Layer 9 of a small transformer language model trained on English Wikipedia (16 layers, counted from 0, width 96).
A neuron adds its activation times its output weights to the MLP's output. To switch it off is to set its activation to zero at one token and run the rest of the model.
A neuron's activation on a vector x is squared ReLU(weights . x), where the dot is the dot product.

Input weights of the MLP neurons that the questions are about. A number n stands for n times 0.0018.
n107: 114 -63 180 -108 94 -42 -89 46 166 -99 160 104 78 90 -61 43 70 -4 48 -63 -116 -157 -15 237 -54 214 -196 -47 -130 -107 74 135 -23 82 37 26 -36 -45 119 -173 -101 272 -93 102 101 126 27 80 34 19 15 153 277 -242 -149 -152 4 -148 -73 52 -182 -212 -16 -56 197 -43 -246 144 -19 144 -130 -128 -63 107 -139 0 -238 181 86 -4 45 -32 -82 243 -15 117 -77 -264 -110 -105 15 -138 26 -166 134 145
n120: -147 18 -68 -11 -56 32 33 36 -217 -219 -219 103 -108 46 -4 -184 -19 52 190 183 -120 -24 -119 310 466 -161 -12 27 146 -102 43 -102 36 291 -152 -217 -13 55 -25 -76 -144 -46 -169 193 -68 -13 208 -28 24 -24 -245 163 61 -183 -4 -95 169 -24 116 7 48 -4 29 81 118 0 8 8 121 26 54 -90 -29 -4 43 121 58 -77 -164 87 -83 99 11 373 36 12 -192 -230 58 204 71 33 -44 -247 121 -32
n138: 59 -131 63 10 -163 -136 146 -73 -134 204 72 70 -82 -104 0 -38 -34 99 -83 220 67 22 137 -102 -176 45 223 186 37 -182 76 107 118 68 -4 -241 86 -119 165 168 -15 31 33 0 -145 -354 149 -63 -43 -123 198 47 -63 -328 -149 70 34 -72 -117 -71 37 -189 -98 117 -36 38 -19 19 -48 20 -326 -34 27 58 -111 141 -32 94 -233 46 22 90 -126 -123 -183 40 22 -39 -10 69 -43 -15 -199 -77 87 58
n184: 44 11 -27 -56 -4 -117 8 156 7 -22 81 -57 -70 -11 -90 22 32 -97 -35 173 41 42 37 165 -22 128 -191 63 107 167 -8 -172 165 -8 163 -283 54 -160 78 50 -80 -30 103 260 187 -162 28 257 -4 -87 293 -166 -20 23 187 -71 349 -8 8 -311 204 18 -109 -107 -85 -81 -12 -257 63 -272 -273 -205 117 74 50 -23 57 104 -67 -53 -153 -18 -50 227 59 -16 163 83 135 136 -164 138 -42 37 25 -4
n216: -114 -99 -67 72 97 -39 -130 -69 -129 -115 43 -102 138 -62 -105 68 -33 -36 -109 -27 -176 200 6 50 16 -215 -62 -141 -56 216 128 40 -210 14 22 -117 258 -87 202 159 -40 -133 280 82 38 71 27 -50 -19 -57 26 -28 -100 165 -129 -167 -54 -16 -41 169 102 -74 125 -52 85 31 -227 -17 -99 -70 -160 -129 7 65 -78 71 32 90 12 -212 -67 12 0 -42 -137 -39 0 -3 27 88 6 122 29 -24 -74 196
n228: 82 -138 36 39 164 88 54 -69 -149 11 97 -57 73 -50 -151 -25 159 -128 102 113 -87 68 105 183 -15 -10 -184 -60 -95 85 40 15 -122 -23 -21 9 160 -77 -144 37 -240 -110 -114 -33 -20 58 73 111 -12 -35 13 20 38 -79 -88 77 26 -24 -96 -81 -88 -141 -135 -30 207 -122 125 3 -101 104 -153 -38 139 147 108 206 -15 23 45 -199 -18 124 9 71 -66 -109 48 3 34 330 52 35 -22 7 175 -101
n294: -204 -140 -35 126 20 -61 -107 -90 -232 89 111 -145 76 83 65 171 56 51 -53 137 157 40 -101 195 169 -115 -166 -16 237 -119 66 -162 -14 25 -158 102 -36 -9 60 -84 0 58 15 81 159 204 -117 -48 -33 65 197 -79 176 -63 -63 -84 -129 -46 0 -97 -20 3 24 126 -59 -10 11 49 -14 -110 -207 -22 -74 71 77 -28 -121 -166 161 -385 -93 148 -111 30 -34 81 134 -53 -80 -37 173 79 80 -159 -55 43
n313: 151 39 96 -242 138 0 -56 -165 54 -269 -242 -112 27 76 -68 -92 51 -295 -25 153 -130 -29 -191 -205 -158 13 131 36 227 -58 -112 -131 30 -123 -103 -377 104 137 115 -290 -56 -281 -189 -75 14 154 -240 94 175 164 30 77 -26 -251 79 -43 -87 21 -49 -20 127 -192 -196 49 78 -84 -164 -26 205 -153 146 95 9 0 82 -25 -57 167 -80 -163 96 120 -131 297 -51 -34 26 -205 69 -126 -8 47 -4 177 -173 121
n325: -51 -153 -221 58 -20 -126 150 91 -19 -186 -90 -137 -3 -19 -161 -63 113 3 -37 63 -102 -84 59 263 13 -154 75 26 21 66 0 6 -48 155 -215 66 196 -3 -100 -91 -140 3 118 -57 120 78 -80 -41 50 45 -99 -4 125 50 -82 125 102 70 220 -57 38 -9 -49 18 -81 45 4 126 113 -136 201 -86 -60 257 -96 -3 -79 -109 -10 19 -147 10 -179 -74 -27 -173 -218 -23 -121 227 -150 162 -242 75 250 -3
n330: -158 -68 -35 -53 -46 96 -149 -31 -60 46 79 -68 111 41 -141 -11 -55 -142 -89 71 -113 -15 -39 172 -42 -121 12 -3 119 115 122 -189 12 215 -138 3 -119 5 -204 18 -6 56 42 -36 -40 58 98 6 58 -76 -34 -20 -129 -102 94 252 16 33 173 -29 171 34 -13 43 -84 29 -39 -64 63 -58 -48 -151 -74 94 117 109 -246 122 -141 70 37 176 14 0 102 68 -167 -234 -54 -9 30 -9 199 -74 77 -110
n337: -112 -85 -46 42 -154 -160 -99 -91 71 -4 -70 -115 163 -183 -93 -26 203 81 -66 61 132 18 46 -187 50 -141 -11 78 4 -14 -11 -42 160 185 -68 75 257 127 148 170 11 67 44 62 119 -15 -15 -49 88 83 67 -8 279 -90 66 24 -80 167 -193 -72 52 -198 272 201 -137 -92 -101 -222 -176 -172 107 49 -31 -74 76 108 126 126 35 97 -7 -292 -104 -136 -197 -30 -23 54 287 59 0 49 132 132 44 131
n360: 88 70 -115 146 121 -279 -231 -124 -143 -79 114 -13 13 224 35 -28 -103 -156 -127 158 74 93 -120 212 -184 154 38 126 0 81 -51 -331 42 -119 -13 -108 22 74 -36 -156 114 -135 140 -58 -89 -94 -46 39 17 195 -220 163 -18 -37 94 124 39 58 20 171 119 -82 -7 -7 45 102 40 -36 18 120 116 75 -58 95 131 96 135 -15 20 79 140 63 -38 -110 -115 -7 -18 -34 -32 -100 218 81 -14 102 90 -192
n364: -96 -77 -154 -185 138 -216 90 -8 -100 -104 -31 -90 20 118 144 17 3 -36 -137 -144 218 -18 70 72 42 -34 146 45 -30 -164 -32 148 59 167 -96 -117 -4 -3 -184 196 -101 62 130 65 136 34 4 -193 -40 0 81 16 294 -334 -69 -284 -45 132 -151 -176 4 106 -60 54 -103 -24 115 -94 122 24 -41 55 -106 4 -12 -104 -160 121 -90 37 -237 73 40 -36 33 146 -190 145 -246 135 -115 -119 -61 73 -16 -14

Output weights of the MLP neurons that the questions are about. A number n stands for n times 0.0014.
n107: 265 -217 173 336 237 -135 -215 -46 201 -79 156 246 -51 -108 26 -152 149 45 184 18 127 -91 -156 -23 -10 191 -395 173 72 74 -100 107 13 -64 51 416 -49 89 64 -127 -54 -261 -23 68 -213 260 40 -90 95 164 -213 106 18 -119 -114 249 29 -45 -68 -5 233 -10 -178 -20 51 88 263 14 -48 191 -148 305 114 -218 -153 5 189 18 -147 207 -165 -4 73 143 142 211 23 334 4 13 60 -169 0 -108 50 -133
n120: -73 -164 -53 183 164 -171 38 137 99 -5 -55 56 -180 92 -93 -36 -206 60 -51 -172 -48 -292 0 -163 -366 -36 -156 65 129 255 56 -140 -9 123 34 24 197 -150 85 231 -133 -176 24 -163 -290 175 223 5 -322 -419 -238 -152 -56 122 -33 114 -15 79 -37 -79 5 -69 -99 -169 19 210 121 128 247 29 205 -271 -83 94 167 124 60 123 210 -28 -40 247 165 197 -491 -251 38 229 -18 -22 48 174 -170 9 -108 -152
n138: 125 -67 -42 69 -177 -259 -186 136 -254 185 66 49 -14 28 310 -168 0 -201 147 -90 0 -48 -146 -288 -97 -75 -19 5 236 -428 37 -5 58 165 -83 42 -97 31 -77 -140 310 19 -186 -80 -162 -318 -175 -76 89 177 153 -83 -95 100 -99 41 38 4 153 241 32 -57 -249 158 -161 58 -13 -50 124 0 207 83 -108 47 -115 -214 -29 -392 165 119 361 88 -5 -323 -98 -9 128 179 -106 38 -106 -158 68 -71 -50 -108
n184: -306 10 127 88 -5 -145 95 -19 19 -83 -60 -26 82 -15 -9 168 92 -155 -159 128 -49 215 39 76 150 26 178 156 -61 187 48 -147 -121 22 -180 68 61 -125 53 203 37 277 -15 58 62 246 37 245 -74 233 255 -77 162 230 -247 14 458 -335 -133 288 147 285 10 -130 175 48 255 63 145 -73 73 58 -69 -145 87 73 -243 120 139 -96 -30 -319 76 288 67 64 149 5 89 13 -422 192 -96 333 33 178
n216: -34 -174 25 -200 -122 12 -387 91 -62 -46 20 22 -120 42 120 -8 -130 36 0 -208 449 125 47 -12 65 118 244 147 -57 -145 -98 26 40 4 -185 -156 27 -139 157 -40 -80 -312 -287 -62 85 -178 -23 4 192 224 -29 117 -107 4 94 -83 -100 -12 86 -189 37 9 -37 67 201 177 20 37 82 4 29 125 73 -59 176 -140 415 -203 188 -91 66 -64 0 96 4 72 62 -84 8 -8 -54 -286 -223 81 -78 -278
n228: -4 244 -204 186 -219 83 120 108 96 33 -78 -77 28 29 191 23 -171 -161 165 -245 29 139 -265 83 -18 -136 91 274 -94 144 -47 -43 -51 37 -118 -69 60 81 144 153 35 -25 -111 105 -35 -25 -84 308 -33 -9 75 178 -116 -104 28 -24 -139 -142 119 113 -100 100 -32 -122 -41 259 -107 242 -54 310 -41 125 54 95 -57 79 -110 -24 170 -12 -47 -213 80 -328 278 192 -44 89 23 -221 28 -56 -48 -114 -28 46
n294: 235 24 -120 92 -147 -18 113 86 -189 41 -153 -10 91 -9 -72 222 64 -27 -177 -178 23 24 -74 31 -10 44 -135 80 349 -163 90 -115 -167 -4 -188 -23 -164 -131 95 -43 -53 -121 231 -63 -355 14 40 169 79 -410 -31 -14 -166 78 9 32 -19 -200 -138 239 -31 174 -58 206 14 172 -187 27 9 -239 73 341 238 77 -146 -133 -43 -81 -234 154 234 26 45 92 190 -304 339 -105 4 -67 46 -342 162 -221 -134 37
n313: -123 -141 -44 -104 345 395 -70 -129 96 38 167 236 -103 265 -196 -87 -361 -26 0 281 265 -141 117 -308 338 -94 -217 -144 179 -156 5 154 79 110 -71 159 -17 0 113 206 146 -106 44 -5 215 -348 -242 48 -100 285 276 244 -139 -88 315 -124 -62 37 -11 78 160 -269 289 222 -174 -44 37 97 67 -399 -114 331 89 76 44 59 -415 16 45 -11 -34 281 59 -94 -20 -225 -54 -304 89 -120 -147 -279 263 116 165 -11
n325: -114 -145 -131 43 94 26 320 240 35 -72 -177 -110 183 237 54 101 41 4 -96 -31 114 -93 28 57 65 -24 253 -194 -9 62 133 -14 195 -29 -140 104 195 -103 -115 0 65 -239 -223 -137 206 9 -323 320 -60 -58 -141 130 -89 51 217 4 327 -53 414 -143 -119 19 -18 -343 99 101 -26 -179 149 -14 27 40 41 -89 81 -88 -118 192 88 -232 -57 -43 -75 320 83 264 -22 -234 87 -112 -68 -149 80 -9 -260 -41
n330: 8 -198 -36 -75 387 -138 122 131 -271 249 -204 33 -9 337 246 -112 -4 4 86 -82 270 -28 -109 -87 20 110 18 -317 -94 -75 -183 19 77 -122 53 -179 235 -30 -166 51 188 -82 273 -78 28 -23 168 121 -9 147 -191 -137 -61 21 -126 88 -37 26 65 -9 -139 233 -17 -162 107 20 117 -49 -229 -36 137 -84 -18 137 -75 211 384 -215 213 -105 -74 -182 253 -81 -185 116 -9 124 60 -151 116 -85 -149 -4 30 154
n337: -142 -9 249 -29 -154 209 -67 -53 -97 167 -77 -114 54 187 -33 8 289 179 39 57 -333 205 142 -110 100 -146 249 -62 -52 -27 -153 170 69 -37 -163 77 -162 -51 177 -57 -43 -207 -36 -124 -125 219 -24 -70 202 -111 70 -125 -88 128 -199 -27 224 48 75 0 -124 0 -31 43 212 -36 70 -197 -316 -190 -76 220 124 -97 90 -44 122 -67 364 370 19 103 -40 -130 129 64 -49 229 -199 37 185 38 107 161 75 -424
n360: -16 0 294 -192 -120 133 203 297 25 -258 -98 -177 111 -209 8 157 246 154 -4 25 -22 289 101 121 33 -218 35 -59 54 238 73 257 194 240 69 95 195 20 114 95 66 -96 -69 -71 233 148 -65 -75 -88 0 281 -43 -76 24 88 217 -94 188 71 -159 -25 -80 232 32 -206 -181 -42 -175 -173 -52 -81 -34 -83 16 60 190 -72 17 -26 0 -269 -189 -114 -103 0 -130 8 -17 -54 -174 -150 -197 4 129 -114 290
n364: 108 -10 -75 -372 73 87 172 -74 -79 286 100 -111 129 71 -14 122 65 218 135 214 -487 -83 -260 -151 -22 27 -15 -24 10 -10 341 142 5 32 171 -161 122 -81 177 -21 279 133 -106 276 325 96 -157 384 -82 128 -93 90 260 171 54 134 213 -39 15 -108 -206 -52 103 -204 100 31 -34 254 181 206 -60 -10 332 103 215 254 120 45 66 59 10 -91 69 -274 -273 -40 -168 -160 -77 88 -165 -37 -272 -34 -78 -194

Each question names a token from some text and the token that comes next. It shows the vector x that enters the MLP there. A number n stands for n times 0.01.

Then comes g, the gradient of the next token's log-probability with respect to the MLP's output, scaled to length 1. A neuron's effect is roughly proportional to its activation times (output weights . g). A number n stands for n times 0.00085.

"am", then "ér"
x: 249 -27 -28 36 96 27 -49 85 -16 69 -33 -52 -40 -44 -90 128 -78 61 82 -65 -97 18 155 42 -75 -146 185 53 -82 -52 49 -13 66 -51 65 114 -215 -45 -79 -4 81 -17 67 123 52 -18 174 6 -130 -60 -184 22 -57 88 -3 18 -46 -38 -93 37 -8 99 -81 138 92 -4 -27 103 -34 -99 279 87 -110 54 -114 178 213 -221 38 175 -11 -63 2 35 -32 -4 -42 146 -107 14 36 201 102 236 -11 -35
g: 166 -138 67 -140 4 64 201 60 -68 -54 73 -160 50 41 41 129 -50 -133 22 115 89 116 304 -18 81 -62 163 -93 -32 -145 -53 114 -116 -175 -20 -129 -237 163 203 -258 10 -267 -3 93 83 193 -3 26 29 -195 131 -25 -98 -253 -100 -25 9 -106 83 -62 -75 -86 -162 -251 42 99 -44 -159 85 -59 65 -11 58 -19 43 -146 -109 -66 -67 -223 -178 -75 39 -30 149 82 75 8 82 -32 -160 -135 65 -137 56 -167
Which neuron, switched off, lowers the next token's probability most? n325

"man", then " Cha"
x: 20 -49 32 93 79 101 37 109 -40 40 -30 5 0 126 -213 40 39 77 72 -18 -128 -15 37 38 -20 -96 164 80 62 -13 92 14 149 15 17 -71 -225 73 -148 138 -26 114 102 75 -91 120 203 -17 -72 -20 -253 -60 -39 95 246 25 -51 57 -77 81 42 109 -121 61 69 46 91 115 112 -105 175 -51 -87 29 44 345 -33 -91 100 162 69 20 -70 11 -152 138 -4 -30 -41 28 -19 166 -20 59 -26 32
g: 52 105 -92 -55 51 -230 -86 1 -15 49 -33 101 159 120 -81 43 69 -158 -144 -113 -65 123 -254 117 81 64 46 117 -157 85 18 -72 -53 -254 -132 124 -26 -18 112 -52 22 15 -34 136 7 5 -22 32 25 6 3 -54 129 117 206 109 162 203 82 -66 57 -94 41 -38 279 -139 58 -60 -48 209 -141 179 24 -39 -13 277 -116 -33 192 59 -50 16 46 48 -68 46 -60 115 -7 -191 152 -124 341 -51 346 87
Which two neurons, each switched off alone, lower its probability most, in order? n330, n325

"M", then "P"
x: 238 -89 91 209 83 -12 -32 1 96 31 -20 -11 148 7 -132 42 21 23 146 -6 -65 55 191 -163 73 59 52 148 -210 -45 142 -45 -52 100 72 85 -293 66 -23 -19 3 83 114 212 -20 156 94 -18 -84 -92 -174 2 -27 108 72 -46 -42 -40 -30 98 4 109 -50 154 179 78 71 148 -38 57 21 31 -128 -58 22 229 -12 -129 28 169 1 -5 -101 -9 -65 130 -3 -22 -82 -24 -82 64 -69 -4 -41 104
g: 333 -158 196 -96 50 50 146 -3 135 -57 -63 -13 64 -60 209 1 -12 62 113 59 -109 2 23 -188 161 56 -103 -87 155 -13 -167 50 -8 -231 -101 -34 -181 -232 59 108 60 31 144 117 45 88 17 -164 -88 -85 -115 41 158 34 -50 43 -6 84 175 -179 -2 46 -263 -273 1 89 -4 -50 52 150 -200 -61 -14 -34 -325 -163 45 203 0 24 34 -225 21 10 -9 89 2 -5 121 15 -110 -128 52 -169 -19 127
Which neuron, switched off, lowers the next token's probability most? n107

"ack", then "ers"
x: 85 18 20 -78 58 126 41 61 8 67 -44 32 85 18 -141 -19 -71 -86 18 -140 -87 75 59 18 25 -156 129 67 -83 32 191 44 64 -63 90 56 -107 115 -151 46 21 30 160 156 -5 173 102 -37 -44 4 -255 -31 -75 23 91 -62 -73 -51 -32 -116 46 45 -38 49 307 123 124 171 69 -37 56 122 -65 77 -29 298 1 -169 16 299 40 87 -56 -26 -87 36 124 60 61 20 -11 93 13 102 -60 40
g: 186 34 148 -170 49 -12 58 -134 -11 -5 -68 -190 71 51 4 55 17 -73 84 -126 17 172 143 261 441 26 -93 22 27 -167 -39 -276 103 68 155 -19 2 -125 142 43 64 -120 91 -89 17 47 -43 117 -10 4 -47 83 -242 -2 -187 -211 128 -16 152 73 96 -83 24 -49 13 185 -94 -133 -137 97 -18 84 286 46 94 -84 136 19 -78 -1 59 48 176 -76 144 196 187 -30 -2 89 -51 32 125 -57 -175 61
Which neuron, switched off, raises the next token's probability most? n120

" It", then "al"
x: 91 -44 -76 -14 69 44 50 32 19 54 138 -13 138 73 -207 88 13 36 -54 -41 -136 34 24 119 -37 -147 42 24 22 83 139 16 55 -89 159 55 -205 -34 -201 63 214 44 121 187 -123 80 32 118 0 -141 -104 -121 -181 193 94 -24 80 -10 34 14 77 134 -112 33 177 -13 26 -2 161 -171 24 -38 18 -113 -19 143 16 -61 63 87 -85 -4 75 78 85 108 28 -56 12 131 -88 156 -93 185 -54 190
g: 19 119 -125 179 -33 134 181 114 69 156 -29 -159 -41 75 -47 -37 82 9 -219 171 -3 129 154 185 107 -82 -154 142 -50 -165 106 34 141 -39 -165 11 -69 27 -147 -26 29 -22 273 -110 67 33 -220 130 -66 92 -190 190 28 -65 52 -169 312 -19 206 -110 -130 -108 -145 -86 -49 234 -92 -54 -162 -28 119 42 -104 102 56 -156 128 192 30 -132 -106 -225 -89 -50 -10 -91 80 59 71 81 -48 98 -40 13 -116 11
Which neuron, switched off, lowers the next token's probability most? n184

" Ku", then "zy"
x: 99 -38 13 210 -35 111 19 76 30 143 117 -41 102 -1 -161 102 46 83 58 5 44 46 105 -1 68 -106 29 -45 18 -67 67 27 168 -21 -37 -52 -351 -42 -55 153 242 -7 150 139 -92 6 15 118 -14 -240 -13 -22 -129 183 220 -179 -75 -197 -72 53 41 -5 -199 20 24 7 23 40 19 -2 157 -11 48 28 -86 199 -68 15 5 146 -86 87 -1 27 -26 -26 13 -9 19 7 -3 102 36 127 -66 -23
g: -86 29 -33 -40 -67 -31 34 58 55 -202 -18 -26 165 -109 -204 98 154 103 49 50 166 190 -45 48 13 94 -263 24 79 -9 2 195 -144 -14 260 -66 14 -55 91 80 41 -125 20 188 75 -159 61 -126 5 -132 104 210 -36 51 -38 100 -246 -49 2 -104 4 -154 141 90 53 102 34 106 -154 234 -19 90 206 228 -53 6 35 -131 -155 -161 194 -151 -97 -60 143 237 -257 -28 161 -116 125 -67 -92 11 82 -29
Which neuron, switched off, raises the next token's probability most? n184

" worked", then " as"
x: 16 -42 61 89 59 -26 -30 71 25 28 29 -15 -10 -17 -80 191 -79 42 -12 -92 115 39 72 -53 4 -184 136 -55 37 23 61 -17 35 -85 123 58 105 -9 -70 -41 55 -114 121 189 -97 177 123 117 89 -42 -222 -128 -131 137 -19 -183 -129 34 -14 170 32 -45 -130 215 254 53 22 -20 153 6 27 -37 49 -62 -38 15 234 -133 -16 23 -95 107 29 -28 -64 -39 99 -61 -116 -21 -121 88 -226 202 -71 -43
g: -145 42 -136 137 107 -214 -113 101 -11 112 -187 -107 171 -170 -75 -51 -31 142 -29 45 -21 20 -103 85 42 -76 -142 171 -105 155 70 159 89 -107 -73 170 117 -187 -49 13 -208 -158 -150 -42 191 -61 -99 -51 232 28 -93 7 16 -7 -147 -111 29 -82 305 -81 -99 -45 57 -129 -94 184 163 84 15 2 -34 -83 291 -261 60 -195 -182 39 -19 -173 7 37 -16 76 -172 29 -88 -155 120 47 -76 -114 -1 9 -125 -45
Which neuron, switched off, lowers the next token's probability most? n216

"har", then "pen"
x: 173 96 198 -96 -5 -102 -25 210 192 134 -62 -121 -74 -78 -85 -12 47 32 72 -144 -26 193 -1 -143 24 20 196 38 10 -162 3 5 18 -102 -93 -113 -290 -11 -71 -40 200 -111 80 138 -37 28 -8 69 4 -96 -43 111 -77 13 178 -37 9 -102 33 -27 23 130 -72 208 63 -95 86 93 46 -32 -24 27 -85 14 33 95 139 -62 -58 149 98 101 -15 -151 -83 138 27 34 -55 117 59 152 -24 70 -20 -28
g: 260 62 -49 -205 -86 34 113 -21 -122 141 114 -137 -188 181 265 -271 6 -114 -33 37 89 14 86 -119 9 -62 -41 -58 102 -11 173 219 -272 126 101 62 -217 -188 45 -18 -201 144 -47 -156 112 -175 -118 117 -23 25 -74 156 -12 304 33 213 212 -89 -92 -3 38 -116 -119 59 -80 -19 -21 147 -45 -24 219 30 -80 -61 -11 -30 -116 69 7 1 10 158 -22 125 24 26 55 8 23 -135 -97 99 -59 -130 -27 21
Which neuron, switched off, lowers the next token's probability most? n138

"ing", then " the"
x: 153 72 -32 24 102 -98 77 96 52 56 42 172 -1 47 -72 89 62 -91 129 -60 144 115 176 -53 1 47 204 -1 -51 29 19 -20 37 -74 75 19 107 -1 -2 36 65 20 50 60 -42 71 -25 1 27 -46 -259 -177 -73 65 184 -91 -188 -40 -62 129 -25 52 -18 220 320 -37 28 -107 93 -29 71 3 -34 -65 -33 130 192 -156 104 -59 -114 62 -20 -70 -3 -31 51 13 -50 -9 -85 125 -174 258 -54 89
g: 36 4 73 -80 1 -22 251 63 84 90 1 239 164 26 39 -99 208 -76 67 107 -40 137 -274 -3 -106 6 96 -112 220 24 20 -285 -149 -50 -45 45 -21 40 -76 -77 -250 49 -194 -6 63 -117 -83 -163 -78 -193 243 -25 -109 135 19 176 41 104 152 -151 -37 -1 111 27 -44 -4 145 135 -307 240 140 13 -3 -78 40 130 127 -144 56 25 -51 105 -2 -75 -190 -51 43 42 16 36 41 169 -147 -23 -168 -120
Which neuron, switched off, lowers the next token's probability most? n360

" States", then " and"
x: 189 51 107 114 171 20 104 15 31 205 -51 -70 -66 39 -125 22 68 70 114 0 -68 -2 131 -204 -127 24 54 176 -113 9 171 -64 174 -50 -172 50 -4 -89 -1 -18 64 63 -29 180 -92 187 128 -85 -43 4 -125 -73 -57 110 165 86 -108 51 63 71 41 39 -67 56 88 -79 219 108 -34 -53 -68 -108 -141 -33 -136 247 107 63 107 22 -87 29 -66 62 -118 70 70 86 -146 56 -35 23 33 83 34 93
g: 28 -134 199 -33 -211 -326 -163 -82 41 1 -142 2 154 10 -9 -32 77 19 4 301 -154 -137 -162 -1 -70 -159 -1 3 101 202 -124 -79 41 29 -2 55 230 68 -65 -34 34 55 -111 -205 -133 140 101 -73 -82 136 81 28 -65 -178 -47 -43 202 -153 -41 -166 -60 -166 98 102 279 50 -33 -149 22 -147 -99 45 221 -82 118 84 19 12 -24 18 26 -114 -93 -134 -142 -146 -40 2 -153 112 157 136 120 185 39 -26
Which neuron, switched off, raises the next token's probability most? n228

" a", then " trade"
x: 66 -82 47 147 43 -32 55 -44 48 170 -4 45 88 -90 -106 135 83 -15 66 -55 22 144 169 -128 17 -15 185 -64 14 27 136 64 36 20 37 55 -77 -59 -81 106 29 -7 -9 30 -128 94 83 166 -78 -180 -52 -35 -38 87 215 -70 -17 28 -8 113 69 16 -112 174 305 -107 257 -70 -18 -9 -82 -70 -101 30 -148 58 200 -59 295 24 -36 -99 93 -56 -98 -60 21 167 -71 -26 -13 27 -66 68 38 -4
g: -39 90 -75 188 173 76 -48 74 -22 43 141 75 247 -7 -3 -25 -38 -33 65 -85 201 -27 112 155 -75 -23 8 -77 25 53 33 251 -99 -8 16 152 91 30 119 -56 183 -226 42 -56 -48 74 66 -210 54 5 -28 76 -28 71 -120 172 -21 160 38 100 -52 -40 10 291 113 79 77 196 -182 -71 209 -109 180 98 -40 148 -31 76 -83 109 167 310 0 -90 -21 -95 41 -27 168 228 109 -114 -20 351 129 11
Which neuron, switched off, raises the next token's probability most? n228

" radical", then " union"
x: 87 -114 28 99 81 -47 -7 48 202 156 -92 44 89 11 -153 119 158 198 48 -171 52 81 177 -93 -18 -76 180 116 -9 -20 52 -26 32 -99 -19 92 22 -12 -84 28 1 57 -23 109 -66 -46 -70 34 -72 -213 -192 -73 -87 215 31 -32 35 16 -111 79 -13 -55 29 280 233 -119 60 -52 -28 -87 62 63 -110 12 15 79 112 -21 185 124 29 71 -64 -183 -39 -63 110 80 -24 9 -29 75 -113 167 -41 -18
g: 182 122 267 -205 -158 74 -141 -45 28 -159 -216 71 45 -83 -47 90 55 -12 -48 -19 25 40 3 -120 55 21 -292 -156 359 142 174 63 174 120 -121 71 105 -72 -143 106 71 -135 -75 75 -66 186 26 62 129 40 22 -5 -35 161 327 -59 149 138 -84 123 117 -21 29 -46 40 112 -55 -86 -80 89 9 38 -194 59 127 56 72 239 81 -85 -78 81 -82 82 -117 111 172 62 -99 -101 113 -68 -60 117 94 -44
Which neuron, switched off, lowers the next token's probability most? n337

"d", then "."
x: 67 60 -22 29 5 23 -17 41 142 11 -40 54 -72 -90 -213 134 112 47 166 -17 78 38 111 26 -8 -105 211 127 -123 87 -2 -13 39 -37 7 -16 -107 62 6 61 84 18 100 66 -74 20 50 37 -48 -65 -152 -110 -55 -14 186 -11 -165 11 -132 -7 -128 -26 -1 235 220 -15 105 -16 143 -18 76 -9 -81 -41 3 301 109 -169 67 149 -130 30 50 -159 -190 47 33 66 41 -81 33 67 -177 216 -64 -21
g: 25 -148 179 -241 -34 63 0 177 72 55 44 -327 -217 -149 -40 -38 -92 205 -9 46 82 -153 119 -45 -153 14 5 223 58 -2 -208 -127 -152 -43 -22 9 92 -297 -182 85 -95 -33 34 149 -33 -19 21 30 -9 -102 233 -112 -106 -116 -115 33 -203 42 122 147 -3 75 19 121 -222 93 -26 3 -116 -206 108 -11 -233 -118 -27 -104 51 -37 -29 0 -8 -44 95 -55 133 -25 -88 -17 -167 -155 -117 -136 -198 -94 -103 -19
Which neuron, switched off, lowers the next token's probability most? n360

" Bo", then "il"
x: 35 110 63 114 4 117 16 34 -24 225 72 32 137 66 -211 128 115 62 10 8 51 -19 118 -50 42 20 194 20 -8 113 -19 7 206 -9 62 44 -303 41 -122 47 260 23 84 143 -24 26 4 71 -8 -166 -134 -36 -126 96 174 -41 -113 -84 -31 -37 -57 -73 -162 23 199 -146 31 31 95 -41 -22 -29 -73 -88 -98 265 -33 34 -1 17 42 60 77 -36 44 76 135 46 152 -71 -93 -68 -40 27 -48 -57
g: 58 -54 -66 -11 -171 -28 151 119 -91 -62 45 -98 -103 -74 -343 -86 124 -142 -258 -21 14 -4 103 -100 -148 302 -43 -244 44 12 -204 41 53 -125 231 3 -132 -27 145 152 16 14 69 115 26 -147 109 33 115 -90 86 228 69 143 22 114 211 76 -36 6 64 225 2 -42 79 139 114 -10 -102 273 119 196 50 21 -55 36 148 -59 8 4 -22 -119 -11 106 107 55 24 126 -22 -226 -48 205 -91 -26 -78 78
Which neuron, switched off, lowers the next token's probability most? n330

"our", then " |"
x: 82 -16 49 40 -15 158 28 125 -8 24 -36 -37 -47 78 -196 33 -18 -53 148 -70 -93 58 -6 53 -13 -112 112 77 -38 -35 73 92 217 31 26 -90 -291 46 -99 55 60 151 99 50 -178 153 188 22 10 -55 -166 -86 -24 -17 188 30 -49 105 5 28 -33 55 -74 63 13 12 102 77 107 -99 183 45 -53 39 21 352 -52 -138 75 212 168 97 -27 -36 -135 109 -56 -66 -14 14 -29 128 35 53 -3 36
g: 66 -91 198 70 119 108 88 -37 76 45 -23 57 -33 -108 132 53 10 124 30 -165 -59 -137 144 -146 -251 117 44 123 77 -81 -28 62 76 209 40 187 210 -79 -64 132 -245 40 78 -144 -172 -5 125 -33 -87 36 13 -208 -13 -2 -120 -138 -64 -154 -208 59 56 105 -27 51 -366 110 81 92 47 -276 133 -92 -205 -33 -36 -249 144 -163 23 -108 -12 -23 63 -90 -54 21 118 68 -137 2 -65 86 17 153 -181 -82
Which neuron, switched off, lowers the next token's probability most? n120

"British", then " Vo"
x: 56 -160 -21 165 80 -32 -71 8 97 56 -110 58 124 -12 -35 106 53 77 -35 -244 -54 23 80 -120 -50 -174 211 91 -27 56 112 -45 198 -43 -81 59 -12 97 21 75 -32 22 58 199 -88 254 90 -60 19 -119 -186 -152 -197 36 82 13 55 -6 -77 -37 -5 -72 3 168 145 -98 121 -25 55 -50 -61 43 -11 31 -70 44 42 -61 148 240 -66 137 -29 -56 -49 -3 106 76 -72 159 -16 62 -192 38 -95 12
g: 127 45 -108 -166 21 -247 81 -77 -70 112 160 70 172 -100 155 76 104 53 79 22 -13 53 -87 -55 60 28 78 147 -40 -8 26 134 35 259 -289 -2 84 -80 12 22 110 72 -97 7 -43 59 -41 -6 108 173 -80 16 46 17 226 190 -124 -115 -76 -101 15 30 73 -17 -211 88 -165 -237 -70 186 -124 41 19 -79 -152 126 -229 70 51 -184 117 18 -34 24 247 109 -346 -160 80 -47 42 60 33 -59 173 216
Which neuron, switched off, raises the next token's probability most? n337